Layer 10 of a small transformer language model trained on English Wikipedia (13 layers, counted from 0, width 128).
A neuron adds its activation times its output weights to the MLP's output. To switch it off is to set its activation to zero at one token and run the rest of the model.

Output weights of the MLP neurons that the questions are about. A number n stands for n times 0.00043.
n40: -49 -215 30 -31 19 19 70 -38 -83 -63 27 66 -242 -152 138 37 161 107 -201 207 -16 3 73 28 -83 -52 -54 -63 30 52 -134 -256 59 106 -58 216 94 -157 56 30 -134 -67 -78 17 29 24 13 150 42 -40 -225 48 158 89 48 -19 218 115 -13 112 0 -73 -65 17 114 167 -100 34 -161 127 -194 -48 -4 -41 -67 68 192 100 -43 -30 88 275 -79 83 182 43 18 170 -99 65 0 139 36 189 0 62 21 55 37 -325 -145 -132 -39 -113 -129 -7 -101 -117 -73 145 111 -93 -7 45 -218 21 -10 80 -122 -63 -130 210 -37 -33 -112 -28 -206 86
n126: 74 6 -115 -117 73 135 -62 61 166 -128 -346 -239 17 -88 -6 123 90 31 38 -18 115 101 49 -204 -119 -175 -82 -148 152 -137 -142 -78 -102 6 -124 143 -130 -84 39 59 29 48 62 67 75 -47 139 55 -98 -133 -50 -19 -23 -3 -54 205 31 -33 -3 -32 -84 3 63 -51 -53 -16 -6 86 12 -49 72 -288 7 -41 27 -236 59 18 -31 239 -172 -121 36 62 92 117 -39 109 221 -45 -72 82 96 113 -30 94 90 81 25 189 -131 -27 -17 0 67 57 59 -71 -18 -61 -96 41 -31 80 -165 219 54 -3 159 -15 61 12 3 43 -27 38 25 -6
n137: 187 25 -63 -39 183 81 -186 -60 -191 -73 19 51 -107 57 -93 -67 47 -176 -20 47 -110 -163 -95 87 -114 0 -88 253 65 -26 31 68 -169 -83 -138 0 -221 -3 -128 10 30 20 6 122 -60 -65 122 -51 176 -120 183 -78 -135 28 179 74 -157 -172 10 64 -16 -119 -125 -53 60 10 -96 109 67 29 -69 53 78 135 -25 9 10 80 6 29 29 -41 -177 -72 259 -242 221 -78 61 112 141 234 16 -91 31 100 210 47 -64 -45 -37 74 -72 66 -18 52 -222 74 -134 -19 24 9 59 -34 27 63 -69 25 12 -41 -236 136 13 234 -104 51 105 82
n246: -12 -161 -141 -38 46 172 109 -166 95 -131 11 -77 104 -23 -137 92 77 -151 -68 40 91 -32 -58 -54 -36 133 59 46 197 -49 0 56 103 -4 -106 139 136 -11 -268 -22 -114 -40 108 95 -14 -34 81 44 58 3 8 0 -255 -116 -34 46 -34 222 -198 -35 201 42 137 46 -17 19 33 -314 -15 -70 -30 64 241 11 46 132 48 202 -37 -15 112 -11 232 -33 -42 119 35 -58 -137 -17 416 98 96 -89 -211 -98 84 -43 -155 26 57 113 -134 249 -17 -217 -74 132 58 -222 -97 -162 -142 60 -174 261 65 -260 39 146 -190 -71 -104 -26 14 -152 -201 123
n295: 117 37 -28 -3 -94 3 104 -27 -32 -139 94 -162 107 128 -109 67 -64 -48 -85 -120 146 89 13 -181 126 100 85 93 0 -26 82 -87 139 -52 66 -10 -109 147 -125 -64 -33 58 65 -139 -88 -3 -32 26 37 120 -173 65 168 40 27 114 -16 -48 115 9 -3 -129 -119 -153 -194 33 -29 95 -26 -16 49 26 -51 52 74 -180 -68 242 12 10 -26 -110 -6 11 -16 -14 -65 56 15 197 -209 -16 90 -107 99 -159 241 6 -103 -32 -99 -161 -51 89 111 -13 55 26 -127 -13 88 -37 270 -150 -175 -53 -9 156 -162 -38 13 68 -345 42 156 45 270 98
n299: -75 -6 250 -120 -50 41 -113 -51 334 48 -135 74 -92 -17 -16 46 62 23 127 -186 -87 -141 -19 -38 74 13 -62 -112 -227 165 170 -3 47 -66 -346 -53 -3 61 41 -16 44 -125 -241 20 32 17 -39 -159 31 96 103 -3 -103 -143 176 -9 -60 -42 -42 -28 -103 -7 -16 -122 -127 58 137 37 36 -127 3 80 -103 -64 -110 54 -73 -10 132 -23 222 67 22 84 -7 88 97 80 81 -114 99 -168 85 -14 -178 33 65 -3 164 23 117 75 -123 -64 104 -66 -115 104 -207 271 -99 -132 156 37 96 104 54 -94 -91 71 110 139 -184 150 122 -21 45 47
n336: 42 151 123 -138 154 -167 71 25 72 -219 89 154 37 210 -78 188 148 125 45 -56 19 -71 -33 46 157 -152 -61 -148 -88 -52 17 -78 -7 -42 -101 160 -30 49 149 -118 -244 43 -37 45 -129 52 34 -309 64 -22 -76 -100 46 10 80 33 -38 -29 168 161 -41 -196 96 154 215 116 37 90 30 -94 224 -90 -39 86 26 -55 119 292 -134 -88 14 20 -282 220 -69 -95 -47 -33 -48 -19 76 23 -248 141 -52 283 -15 -56 102 -132 -170 -111 -101 -125 48 -52 112 7 -3 -87 19 10 21 -39 28 -222 -99 -40 3 47 -67 0 -14 -138 26 -9 3 68
n360: 26 7 243 -163 7 -234 45 115 -87 -150 164 70 61 161 -64 35 37 -42 0 17 -206 -262 4 -108 115 -246 -151 99 -96 26 108 39 -58 -352 47 11 -174 -14 82 -131 26 135 121 73 7 -112 -46 -42 201 -3 -166 -4 -45 91 139 116 -65 46 42 -17 22 62 -3 -165 -148 81 -46 62 -231 -159 -98 36 254 -152 34 151 -121 -116 -26 -57 32 31 21 28 298 203 30 -142 -226 55 -93 -24 51 137 -7 46 -42 -3 75 -21 164 -101 -125 -116 76 25 60 208 49 35 33 61 115 -37 71 106 -69 -70 85 -4 -14 -55 260 -7 112 -305 -18 71
n361: 74 -116 155 63 95 216 -54 125 203 -19 -101 80 91 61 -84 -202 -51 -81 -39 -35 -49 -133 -105 -17 -64 54 70 -80 75 100 -22 -36 166 -40 13 52 -29 -211 0 61 -126 -164 -78 150 22 -142 -77 212 244 -62 191 -76 -47 52 -93 90 135 142 26 -40 -26 -194 211 37 -135 71 19 -162 61 71 -3 -36 68 -63 6 -153 130 -218 48 32 -59 -111 -276 -126 53 -111 3 117 -18 175 -9 13 162 -206 84 21 -50 41 -78 36 -122 32 -14 -20 -39 33 -184 145 -201 29 119 62 -69 -111 -10 -80 25 54 -71 217 -64 -59 146 116 111 -75 70 -49
n366: 0 88 -120 0 -69 81 0 42 466 -103 0 -82 90 -19 4 -119 -200 25 88 -71 -248 -45 -61 15 89 -176 157 26 -58 -19 11 65 171 -73 193 -155 119 99 137 -14 -4 -135 295 -160 21 155 29 -50 30 53 15 -184 -227 79 75 -17 199 -167 -14 -127 -37 -64 -116 101 -470 102 47 -30 -54 -97 -147 204 84 -4 -17 59 157 244 43 178 0 28 -64 -409 -67 66 0 -120 48 -47 -35 121 0 117 -147 -113 -33 70 54 -80 -3 273 50 74 -24 -162 -105 32 36 93 174 -87 -59 -66 -95 -26 102 -29 -28 -43 -144 101 -156 61 66 57 301 -65
n388: 164 6 -33 -161 50 -42 45 -123 55 -64 103 -37 33 49 -50 -6 -142 49 -88 -15 -159 98 -31 71 171 -60 41 96 65 130 -33 -68 -86 -128 3 -23 281 118 -221 -19 258 53 -9 -64 81 69 43 111 -117 54 63 88 32 -59 -3 134 16 83 -95 -147 -63 112 27 183 5 148 138 -6 -22 -12 76 165 107 -193 -39 212 -28 -101 -102 -124 -63 -9 61 -7 -117 -33 46 -6 -215 -51 66 82 -3 -213 102 -37 59 -111 56 -37 -48 -338 -3 -130 133 -110 99 -12 6 -76 58 -98 103 -209 6 38 -36 -141 3 122 -74 -3 -22 117 12 -29 -190 132
n391: 48 -20 40 -181 -6 115 76 -9 -88 -200 18 49 25 -9 -20 35 -67 -32 -30 51 66 6 -60 55 63 76 49 -6 114 -69 -111 35 161 -184 -33 -78 -157 14 232 23 131 -21 184 -18 -88 -86 -81 -40 125 -156 83 15 -30 -8 -114 -61 -139 112 0 -63 -29 96 65 3 153 -103 -187 -59 61 12 -174 -226 21 83 56 11 -225 -69 43 79 -50 199 -71 84 -9 147 -200 65 -52 -147 -14 -37 -90 143 20 117 -39 -56 189 17 -162 -16 84 3 -16 32 81 -29 -57 326 -131 92 50 -89 -85 48 -68 135 19 52 -29 67 23 20 8 43 -49 91
n397: -83 -3 27 -14 -193 77 127 22 -251 176 -111 -17 45 138 -86 -34 -133 -237 -102 -44 20 -93 112 -65 150 -27 -20 18 62 35 -7 101 138 76 4 -67 -48 104 7 -138 75 6 -136 213 -40 -144 72 103 -33 -44 -91 130 -156 20 39 133 -183 59 21 20 42 175 -30 161 -91 -233 65 261 -21 107 -281 -124 -189 -28 -122 -196 31 38 -44 135 7 125 10 -178 -120 45 -110 -74 -43 -155 -168 -75 20 76 -10 51 56 13 14 166 20 203 -55 251 45 -95 48 227 -126 24 -117 46 175 33 54 -177 47 34 -39 205 233 83 -229 107 -204 39 -44 138
n399: 91 49 -83 32 -65 161 -53 -130 112 98 31 12 101 102 160 -140 26 -203 13 9 51 162 -46 88 99 -55 -189 -36 -113 45 43 41 84 -9 -58 151 47 -9 -122 -59 23 114 -57 -296 64 -83 -81 90 200 209 -32 134 -59 66 103 33 -10 -91 -112 98 -186 -39 -40 -13 -372 117 102 13 122 112 48 -93 26 -173 -51 -84 154 -59 26 -169 -231 -132 -68 -14 304 -111 -70 -30 45 83 91 -22 148 -137 -15 -32 85 -42 132 44 121 -75 23 96 -117 -165 106 -137 -56 3 15 -78 57 36 43 -122 6 -3 -66 -53 31 -78 60 193 -60 123 -118 -53
n426: -18 -158 67 -73 -78 -82 14 -124 -141 -124 -123 -168 -180 82 -58 37 46 -126 211 33 -233 -85 -30 50 -23 -99 87 -7 7 -45 27 -99 144 23 119 -18 48 50 57 -102 102 145 41 158 -86 194 150 71 -97 34 -3 -62 196 -120 225 -177 -104 -274 -71 113 -113 -53 212 85 -158 42 -125 87 65 -34 225 -77 90 -17 134 -190 -24 -61 41 99 55 0 23 -4 97 -183 40 -176 65 -119 -182 -10 23 -196 73 28 213 -49 65 -78 79 22 51 -7 -3 -35 167 163 -20 -60 74 0 72 -211 29 -56 -63 54 292 71 -162 -62 0 -3 98 210 -61 226
n490: -210 133 4 -110 -44 31 -83 -210 -145 39 156 89 74 -246 137 -61 184 -190 114 148 68 245 -96 173 121 112 -24 172 -170 7 190 69 107 -10 -85 -46 0 -105 -102 25 78 -16 -87 -67 -60 -7 -306 -258 -110 112 -81 -88 -87 -72 104 -14 48 -42 61 -154 -69 67 -21 -37 211 -86 200 158 -4 140 -15 33 129 235 -96 7 7 -43 -165 29 113 -74 152 89 -52 -229 -191 239 38 -46 -45 -28 -118 -120 157 -53 33 -101 177 -40 -229 -157 -69 -11 -34 -69 205 -22 -100 146 -27 52 175 14 -4 44 147 11 299 -25 0 -42 -40 43 -258 -17 -43 34

Each question names a token from some text and the token that comes next. It shows the activations a of the neurons there, in the order above. A number n stands for n times 0.0078.

Then comes g, the gradient of the next token's log-probability with respect to the MLP's output, scaled to length 1. A neuron's effect is roughly proportional to its activation times (output weights . g). A number n stands for n times 0.00084.

" the", then " \""
a: -22 -17 217 -22 -20 4 -7 -21 -20 -20 180 -19 -21 -14 78 -12
g: 108 85 -133 57 239 157 140 -40 -44 -55 166 -93 45 -112 5 23 55 120 14 -45 74 -49 -3 172 19 -114 294 -126 -27 27 -4 24 -21 -24 -33 46 126 180 -109 -125 93 -37 139 5 11 73 138 48 -41 -91 -23 23 -112 16 5 243 -54 -119 32 111 -172 20 136 165 70 11 -147 -10 -138 -43 -63 -54 91 -165 214 70 27 61 -94 -129 1 -137 -89 14 -57 -96 -62 -192 145 4 -99 90 -222 20 16 -183 -129 -100 105 -197 -73 107 71 -26 -3 60 -32 -64 -63 154 -238 -134 -162 200 -41 -38 -9 -126 43 -38 59 -80 130 70 28 -25 -39 107
Which neuron, switched off, lowers the next token's probability most? n388

"o", then "ose"
a: -4 17 0 -19 79 -21 -5 -13 -22 -15 -4 -4 0 -2 384 -1
g: 8 -155 -55 -45 132 -29 -74 -240 -16 101 -139 134 -101 -204 79 127 38 6 43 -19 -180 -100 19 45 160 -132 19 28 226 66 38 69 -49 21 50 -55 -30 151 45 88 169 2 168 -4 -71 96 56 51 -214 35 14 -10 166 -77 28 -188 48 75 155 -37 -45 -8 34 -184 24 -48 -42 198 201 -152 -99 -107 52 -146 -79 2 -65 -84 -48 70 -8 -47 -56 25 -85 8 181 77 111 45 263 9 -45 182 -177 -57 194 -71 -8 -5 30 -58 107 50 -35 83 134 30 -90 -170 -33 -53 -58 -104 89 -60 -68 120 17 -130 -226 100 56 -202 -65 -163 43 115
Which neuron, switched off, raises the next token's probability most? n295

"0", then "1"
a: 187 -22 -9 19 11 133 64 0 -2 -20 -11 -10 -20 -7 -15 -20
g: 44 27 12 -65 105 -41 124 -63 0 -269 -14 -113 20 93 86 99 15 30 -42 247 20 178 -87 7 -127 -25 -231 -143 -2 141 4 -60 25 9 110 118 119 87 -8 139 -186 -25 -21 -94 -19 -90 -59 172 -16 -140 45 6 -60 140 94 2 74 2 29 25 217 64 -122 4 -102 -170 79 -18 5 130 -45 -86 -41 -103 165 -37 31 166 83 33 76 105 -31 -96 249 67 -3 -172 179 191 -16 -362 78 126 28 122 -101 -19 -126 83 -57 -28 -143 42 108 -191 -45 -45 123 98 -52 -66 -131 -113 30 23 -24 16 -61 -68 -175 16 -40 -38 -157 52 -55 -99
Which neuron, switched off, lowers the next token's probability most? n40

" is", then " also"
a: 57 -22 -22 -18 -21 321 97 29 0 28 -4 -22 156 -21 -22 -2
g: -201 -64 -72 229 -156 -93 110 2 -77 -37 72 178 22 47 -97 23 11 -74 55 -32 94 -27 185 127 2 38 56 -18 -171 -11 66 127 73 114 26 -28 -67 -98 -10 -103 -25 95 -71 156 -84 -55 175 221 112 -90 -13 -21 -99 38 -140 -88 212 -190 2 -103 -107 106 -80 177 53 101 -86 137 -116 -185 -131 -63 4 -82 -132 22 -49 -257 81 244 25 -16 85 112 42 -79 105 169 45 -201 -165 109 23 -121 165 -91 -145 114 31 -74 16 80 -167 29 83 90 156 -85 -38 -56 96 107 -71 -160 -77 -32 -94 79 -13 -30 91 -39 19 -16 -121 72 -11 74
Which neuron, switched off, lowers the next token's probability most? n397

" took", then " a"
a: 109 29 -2 -5 109 -6 41 229 -12 67 -6 -4 -19 -7 20 242
g: 47 204 93 -192 19 -72 25 -87 88 -198 171 -7 4 53 85 -54 80 -190 58 135 -225 -17 -231 -63 -65 -187 -57 116 45 -42 -283 -178 8 146 -16 80 34 17 100 -82 77 -25 230 35 73 -2 -164 22 276 84 -71 17 -184 -31 -60 2 93 44 8 170 168 -84 12 -108 -18 -66 24 -4 70 -52 -60 -182 137 56 19 35 -2 -27 -29 -72 -159 30 86 -58 -151 20 129 -50 42 -131 -155 -101 94 -116 -143 54 98 28 27 -46 -66 71 -85 99 71 -174 -15 166 93 171 117 61 61 -51 88 46 75 80 30 24 -95 143 93 11 -109 -154 53 -77
Which neuron, switched off, lowers the next token's probability most? n360

"e", then "igh"
a: -1 100 -18 -20 134 82 38 0 1 -22 -4 -4 -4 -19 350 297
g: -19 -176 121 71 66 -149 -91 -66 125 17 -78 188 -74 8 2 70 48 -61 -173 -119 -59 81 2 67 -28 6 -109 121 -59 -70 9 5 -180 -105 -28 43 134 -59 -193 80 11 -17 -33 82 -19 19 -35 -126 -30 114 27 8 177 -53 -24 -151 147 -95 9 -88 151 19 -7 116 -99 58 27 2 67 10 -88 189 -124 29 42 133 -69 104 -256 -121 206 -45 -110 134 -9 21 -53 -1 -147 41 88 45 -41 -51 -96 218 -166 79 228 162 -203 -94 -193 50 -77 -205 52 -6 -34 -84 88 -17 212 38 18 122 123 35 -120 223 -111 20 190 -31 -21 -160 76 128
Which neuron, switched off, lowers the next token's probability most? n490

"5", then "6"
a: -17 -4 -3 450 -12 -19 -12 6 0 -10 -16 0 -22 8 -21 -21
g: -167 -47 138 -25 16 5 109 97 -2 66 17 -48 -39 -37 -53 -86 -8 75 36 -67 -179 -34 -67 -161 -76 198 -34 -48 18 84 -42 83 76 16 -199 -29 343 -26 22 -83 123 1 -31 6 64 -147 106 46 -86 -55 44 -99 10 -3 -244 147 -22 214 17 81 217 -179 -123 91 -4 -56 114 10 -136 -29 -16 -141 -20 117 -74 79 76 -61 111 -94 -51 39 -89 1 37 -152 3 10 -120 -43 111 -59 40 30 -11 145 -33 -107 21 72 78 -28 75 1 -149 3 36 32 -70 -350 -102 234 142 8 17 80 -153 45 -65 201 -48 -123 10 342 -11 -14 -53 116
Which neuron, switched off, lowers the next token's probability most? n246

"ash", then "im"
a: -19 176 -14 85 -22 192 -8 -6 -4 -15 299 -16 -20 -15 -20 -5
g: -9 -117 -94 5 3 -22 0 38 -69 -109 45 205 -88 -64 -12 8 -294 36 -9 -268 -152 -114 137 -36 189 15 -14 -181 -71 29 128 34 41 77 96 189 -74 96 -87 -86 71 -51 -58 34 91 20 -96 -9 126 15 -27 132 119 -208 70 79 5 -174 30 162 174 47 72 25 -7 -80 63 -87 63 -100 -33 -157 70 43 78 15 131 1 -54 -95 -69 36 -51 -73 -170 -41 198 -33 91 13 91 112 -27 202 16 -52 -131 -94 197 47 87 -33 -140 323 -40 67 -48 27 53 -31 -86 -220 -31 -27 19 -31 156 135 17 -77 -153 -13 -173 124 -146 -103 42 139
Which neuron, switched off, raises the next token's probability most? n126

" against", then " D"
a: 23 -13 -9 -12 213 14 8 -19 149 260 -21 -1 -18 -11 60 -19
g: -126 44 83 46 79 51 39 176 58 -217 -48 -101 256 137 -77 -215 -103 -44 112 65 -115 23 -211 10 -64 170 15 21 58 129 166 128 8 36 152 -99 -27 -268 22 20 -69 -159 -77 251 80 35 -102 -122 1 -13 193 -48 67 218 -2 78 -33 28 34 -58 -176 86 30 31 -10 -25 52 -36 -157 5 -5 -126 -33 -43 87 -37 62 -47 -73 38 133 -83 84 20 -155 -122 89 222 -30 -127 79 -19 1 -36 -67 77 26 58 76 124 -128 260 -111 53 89 -36 -56 39 51 -116 -15 -243 -9 -110 69 -16 -139 67 121 19 -10 -145 -15 32 -63 -25 -9 -224
Which neuron, switched off, raises the next token's probability most? n295

",", then " Br"
a: -20 -8 -11 -4 -11 315 -20 -16 379 232 -22 194 -4 13 -18 -8
g: -150 55 -140 -15 -51 27 -65 73 35 113 -54 89 137 -44 -20 94 143 6 6 20 -113 -67 3 93 -168 116 232 89 -153 149 85 28 103 -14 27 -48 -2 204 -28 190 -67 -252 -34 42 -76 -139 159 -2 -51 -176 116 -121 -16 136 -75 -129 -277 -122 -137 -182 -21 -20 29 -114 -28 -253 39 12 18 144 41 42 -216 -109 -33 -63 110 23 -104 -145 81 15 8 25 47 -72 -44 -6 17 148 137 -181 23 -144 -104 -12 -6 0 87 6 -164 197 -1 117 160 -28 120 134 -150 -23 41 -119 130 36 -43 104 108 -60 180 64 87 26 8 36 -2 -24 -45 157
Which two neurons, each switched off alone, lower its probability most, in order? n299, n361

"emb", then "ley"
a: -10 -20 -22 -7 -11 0 -4 139 0 0 -22 -12 0 15 130 56
g: 13 150 -2 -15 -91 125 -28 -113 -2 89 -52 -20 -105 19 -141 -35 -34 -153 13 -71 -102 -133 90 145 104 -27 8 -40 -41 -144 49 -44 -43 11 -58 -141 -193 102 -88 84 216 76 116 5 99 -107 -33 -170 -35 4 -111 89 -20 -40 -64 -61 -17 -51 78 120 -141 22 -147 6 80 156 81 76 255 51 -14 64 54 164 96 160 47 -77 -44 11 -18 111 117 62 -66 27 55 144 -90 -134 44 170 -154 -244 -12 -24 -156 59 24 -180 -264 -125 26 110 -16 -73 35 41 74 158 226 173 23 66 -178 -193 60 24 69 -23 3 -111 -135 236 125 -162 52 -33
Which neuron, switched off, lowers the next token's probability most? n490

" Cent", then "ral"
a: 0 -18 5 -18 -19 -14 -19 -18 25 0 -9 -19 124 -20 -14 0
g: 60 53 4 183 31 -43 14 26 -100 234 -221 -144 -52 32 -67 135 28 -100 133 19 138 2 59 -86 -184 -104 -83 -115 -40 101 -78 -24 -40 59 162 -140 -63 7 24 284 -74 55 -86 -190 200 45 -108 214 24 -152 21 5 235 -15 -93 75 -120 -40 -9 -40 106 84 -15 48 117 -87 77 -90 103 -70 127 -29 -144 -185 144 -153 -81 15 -177 -197 -85 18 65 -61 13 26 -103 -53 45 -17 72 -47 -98 -82 62 -115 28 -79 95 177 145 95 112 150 151 -34 -121 -104 -145 -73 41 -199 78 137 120 -7 -25 -15 -158 37 83 102 54 48 -72 19 -19 97
Which neuron, switched off, lowers the next token's probability most? n397

" up", then " until"
a: -12 136 -4 -8 39 166 -22 -21 -11 203 -13 -14 21 3 -18 100
g: 351 -52 -21 179 96 38 -88 -93 14 32 -90 28 -6 -120 44 10 67 -55 55 -21 -85 -181 101 -38 -39 -89 112 100 -45 -23 -46 39 299 215 65 -111 7 62 91 31 4 -20 52 79 -161 14 80 -152 -208 -10 20 54 116 47 -15 -23 106 115 -147 168 -84 -188 -114 -34 16 14 187 111 116 -86 -202 -25 101 -17 169 62 -37 157 -21 -9 -45 27 134 -250 127 109 -142 -3 -117 -120 110 51 0 8 35 7 -78 -122 -67 -137 160 -176 157 -37 -38 -147 -73 -117 6 -25 106 -66 46 44 7 -146 13 51 -39 -160 96 78 3 -99 58 -161 34 -168
Which neuron, switched off, lowers the next token's probability most? n366

" Me", then "h"
a: 0 0 0 -1 4 -2 0 -21 17 -1 -4 157 -1 -15 -13 108
g: -141 -122 185 90 -6 75 66 -156 14 104 -84 -164 -195 -137 175 -19 32 -148 -57 47 -259 34 145 29 58 -75 -40 -17 11 -76 -114 8 -67 -70 -120 -138 -50 -42 -34 -36 -121 38 31 63 77 144 105 239 56 -217 -47 6 21 -95 -11 -98 -112 104 -202 -54 113 114 71 76 45 189 114 -1 31 -76 -2 44 -79 39 -99 24 39 -46 -33 194 -52 26 8 -7 -51 -13 -84 -168 214 169 74 -4 128 -8 -122 -235 -69 82 9 -12 23 119 48 5 113 -26 -30 236 50 38 -122 -43 -39 126 -102 -92 148 -5 98 57 44 80 -9 163 242 -220 -149 -30
Which neuron, switched off, raises the next token's probability most? n490

"e", then " |"
a: 0 27 -3 0 -16 -10 -8 6 34 0 -3 373 0 116 139 82
g: -43 -25 -16 -39 37 105 94 -50 -181 90 0 10 31 58 43 -10 81 -56 -90 135 47 -55 19 -8 59 -13 -68 48 107 -93 -54 24 -26 -143 46 91 18 113 208 63 -176 -24 -108 -54 -70 265 98 -21 -216 -167 51 -57 -51 189 -11 92 -45 94 -242 146 -11 138 -36 105 161 -221 65 99 -97 -58 60 87 231 -158 -20 -110 -54 -21 42 -29 -157 -103 -155 -79 -129 -39 -50 307 -130 -126 -147 -28 -136 188 -95 43 36 11 -112 58 -72 119 -149 -86 107 -216 115 -40 1 44 46 41 86 43 239 -27 42 135 48 -42 -19 49 -127 -95 47 36 123 -23
Which neuron, switched off, lowers the next token's probability most? n391

"ad", then " pro"
a: -10 -19 -16 -2 -2 -15 -2 254 62 -1 -19 -9 -10 -13 -15 -12
g: 129 -127 -7 -37 -17 -45 -51 -1 234 92 10 57 -5 -262 28 7 -29 26 85 71 -26 -35 75 26 -57 4 22 -46 -72 150 160 83 -66 156 -81 94 36 -143 -67 -79 118 101 16 -82 -135 -115 78 89 93 76 -152 13 31 -244 168 23 -22 -118 76 34 -51 -110 44 -3 -191 -1 -69 -12 -49 -55 -71 -16 -154 106 49 69 -57 76 14 30 18 -80 133 -57 -12 4 331 -101 116 -10 4 -100 142 -240 103 -45 25 76 -192 86 49 -360 206 76 29 31 115 4 126 -22 -137 -28 -105 -40 -118 82 -108 71 -58 147 53 22 210 -162 -101 113 -107 -76
Which neuron, switched off, raises the next token's probability most? n360

"os", then " Sp"
a: -19 -1 -11 0 0 -1 -7 -1 417 0 -8 -17 -17 -7 140 267
g: -134 120 -85 -5 -236 -47 128 -70 -46 126 40 0 79 -15 25 -54 111 -23 -33 -218 80 250 -49 -55 142 -41 28 21 -113 63 -53 153 62 91 -20 148 104 -246 -83 53 91 -114 43 5 -47 111 -120 -49 -15 -140 13 -84 -170 57 111 -63 80 148 12 -126 -191 73 -33 -95 -96 -66 -183 -129 -61 -5 51 -111 -81 67 -64 102 -65 110 -138 -134 17 6 -117 122 106 -49 50 50 -22 67 -28 -175 187 -36 -27 95 117 125 69 24 -113 62 236 -167 -181 94 138 98 -115 97 132 125 -43 -140 164 -57 100 33 -254 48 58 -82 -50 47 58 18 88 134
Which neuron, switched off, lowers the next token's probability most? n490

"ction", then " p"
a: -15 127 -2 83 -21 -10 -18 -1 -2 0 -6 -20 -3 466 -22 -22
g: 8 169 119 -154 89 1 26 -18 84 25 -35 44 20 -166 -75 31 50 70 167 -93 -138 215 -72 -103 99 -105 80 -154 -29 126 203 -89 31 -64 -106 110 -136 -69 -5 -176 86 -27 -3 2 4 72 -82 67 174 -61 -164 4 -30 -15 54 48 -15 -33 -27 41 109 -30 -244 18 -11 -38 21 -198 54 -27 16 -6 -89 -145 -54 -193 103 202 -92 32 -260 -111 155 45 65 -38 158 247 -147 87 -5 -39 -29 -24 -116 -36 159 -5 -11 194 77 -180 134 10 212 -160 -35 102 37 -177 -96 -71 -118 58 132 158 46 55 52 49 87 -106 -82 -76 25 73 122 -115
Which neuron, switched off, lowers the next token's probability most? n399

" A", then "uck"
a: -16 -14 52 -17 156 -7 176 -13 -14 -8 -16 -1 -21 0 87 -9
g: -107 -173 -48 -6 -45 41 69 -30 -176 -70 -18 -16 -163 126 -322 198 -272 21 -84 -102 6 5 42 74 -16 40 -58 131 127 138 86 43 69 56 -32 45 -79 57 54 117 -70 -52 -25 -129 117 -88 -237 127 224 55 52 -24 44 -159 49 -111 63 -74 216 60 -156 61 -20 -71 63 43 151 -14 55 -217 32 13 -25 -39 -36 29 -6 -207 -88 266 -21 -113 -3 -47 -55 140 136 92 19 -84 -143 59 39 228 24 -29 25 98 30 -49 140 11 -44 -89 -100 217 -69 -78 49 4 127 36 -82 199 6 -140 -22 -32 -85 -172 -16 -6 -29 76 -74 77 14 135
Which neuron, switched off, raises the next token's probability most? n336

"ing", then " the"
a: 163 -14 -2 -18 356 -13 72 -20 13 267 0 -12 -22 -14 -5 -6
g: 105 -16 116 129 206 3 -37 -72 10 -18 181 61 -106 87 -85 176 -68 -72 160 5 -10 97 -40 70 39 -25 -75 28 59 -34 -234 115 -79 -75 18 -141 -98 221 40 68 -41 -10 122 -17 -56 29 -5 23 -48 -9 45 -30 -194 -153 -17 189 -115 -181 -13 -88 219 -9 -78 -96 61 -113 -30 -2 90 203 7 -32 -14 68 -165 -74 -77 -7 162 53 25 57 -92 27 -68 226 -144 -225 -166 25 -146 -76 197 -53 -10 -19 13 -180 12 -80 -29 -74 -58 74 -79 0 -91 15 -4 -48 180 207 107 66 -66 119 6 -84 16 -183 -122 111 -37 27 22 -80 353 26
Which neuron, switched off, raises the next token's probability most? n40

" of", then " P"
a: -20 -4 -7 -1 -15 139 174 -10 405 332 -20 13 -19 -10 -4 0
g: 24 -1 86 -148 -116 92 129 67 -29 -3 52 -80 -9 29 -144 42 -158 5 29 97 -117 -15 -163 -54 17 3 86 -192 68 177 252 -124 13 17 57 16 13 -294 -117 -213 -3 -104 -14 50 29 12 -36 64 -139 281 34 -50 -70 139 -279 -13 51 17 -87 10 -41 136 -87 148 41 55 91 -9 -12 -7 22 -40 -75 -30 -131 19 171 -154 24 -14 109 -23 5 -21 -40 -97 -171 218 -46 165 85 130 12 122 -30 197 89 138 56 18 13 110 78 -163 79 54 99 -36 -88 -80 39 -127 -186 -59 180 139 -67 43 80 -23 57 -236 -87 -81 -19 128 -38 -125
Which neuron, switched off, lowers the next token's probability most? n361

"y", then " St"
a: 142 -1 -11 0 -16 -22 -19 -19 325 -3 0 -4 -5 -2 -19 -9
g: 12 18 133 62 91 21 45 16 82 172 -364 136 -33 -27 -123 176 -21 54 -133 18 -110 -55 -32 -70 -88 -53 56 26 63 -21 245 84 72 -12 -41 81 46 6 60 1 -101 -64 22 66 -23 -82 -1 -67 -25 16 32 -27 15 74 -5 84 42 8 -54 -257 -31 -35 -125 252 7 -42 8 38 3 22 23 -50 69 155 -8 -43 37 74 -10 -122 1 -118 37 -224 -123 64 22 174 100 -91 -40 -15 332 -104 -78 -41 -79 107 -17 33 -35 -102 205 49 76 -224 69 -194 3 193 209 116 -89 -79 43 -45 -2 -241 -116 -14 -144 -238 99 -63 27 163 -7 -62
Which neuron, switched off, lowers the next token's probability most? n361

" |", then " W"
a: -1 -9 -16 -3 86 -20 -3 -22 -19 141 -14 -15 -5 124 13 9
g: 67 282 157 -3 74 129 -127 97 47 90 -111 -77 -7 137 -44 -36 62 88 2 -3 17 48 -93 23 -96 -33 -20 99 -131 44 -4 -22 215 5 92 34 -130 -214 34 27 -99 -121 -361 71 -54 55 -71 62 111 -115 97 -89 -58 112 -208 103 67 48 -114 -75 67 -31 -61 14 -130 -136 85 -102 166 40 -25 62 -89 70 2 -73 53 -213 -47 -116 -159 -139 41 -118 14 -116 216 144 -125 26 94 133 182 -118 -124 5 246 160 63 -152 -13 -55 -82 12 -33 -92 143 -57 29 105 78 -60 -34 15 -18 -69 216 13 14 21 -14 -105 -26 -74 106 23 -84 149
Which neuron, switched off, lowers the next token's probability most? n399

"un", then "ce"
a: 20 -9 0 -9 281 -7 -3 166 2 -21 -14 -19 0 -2 251 -18
g: 83 256 -100 -1 -324 22 -18 34 39 82 -32 -20 116 -148 -79 -99 10 34 17 75 -40 -208 118 -77 -7 -70 -65 122 106 128 42 -1 109 -92 15 58 -24 57 56 -47 141 -68 15 115 43 -28 23 17 -86 116 -55 164 -23 40 -162 -10 -78 -121 -15 84 54 -127 21 -142 18 63 64 -172 45 89 76 72 132 -97 -66 -139 94 -57 25 163 29 91 104 100 -78 -17 -66 -91 262 -173 247 -107 93 120 -73 -16 -136 70 87 -160 -236 -22 141 -161 59 -126 -41 39 -109 -157 -106 -33 174 -117 -10 -7 109 -96 128 30 8 -154 -130 -81 18 114 205 -85
Which neuron, switched off, raises the next token's probability most? n360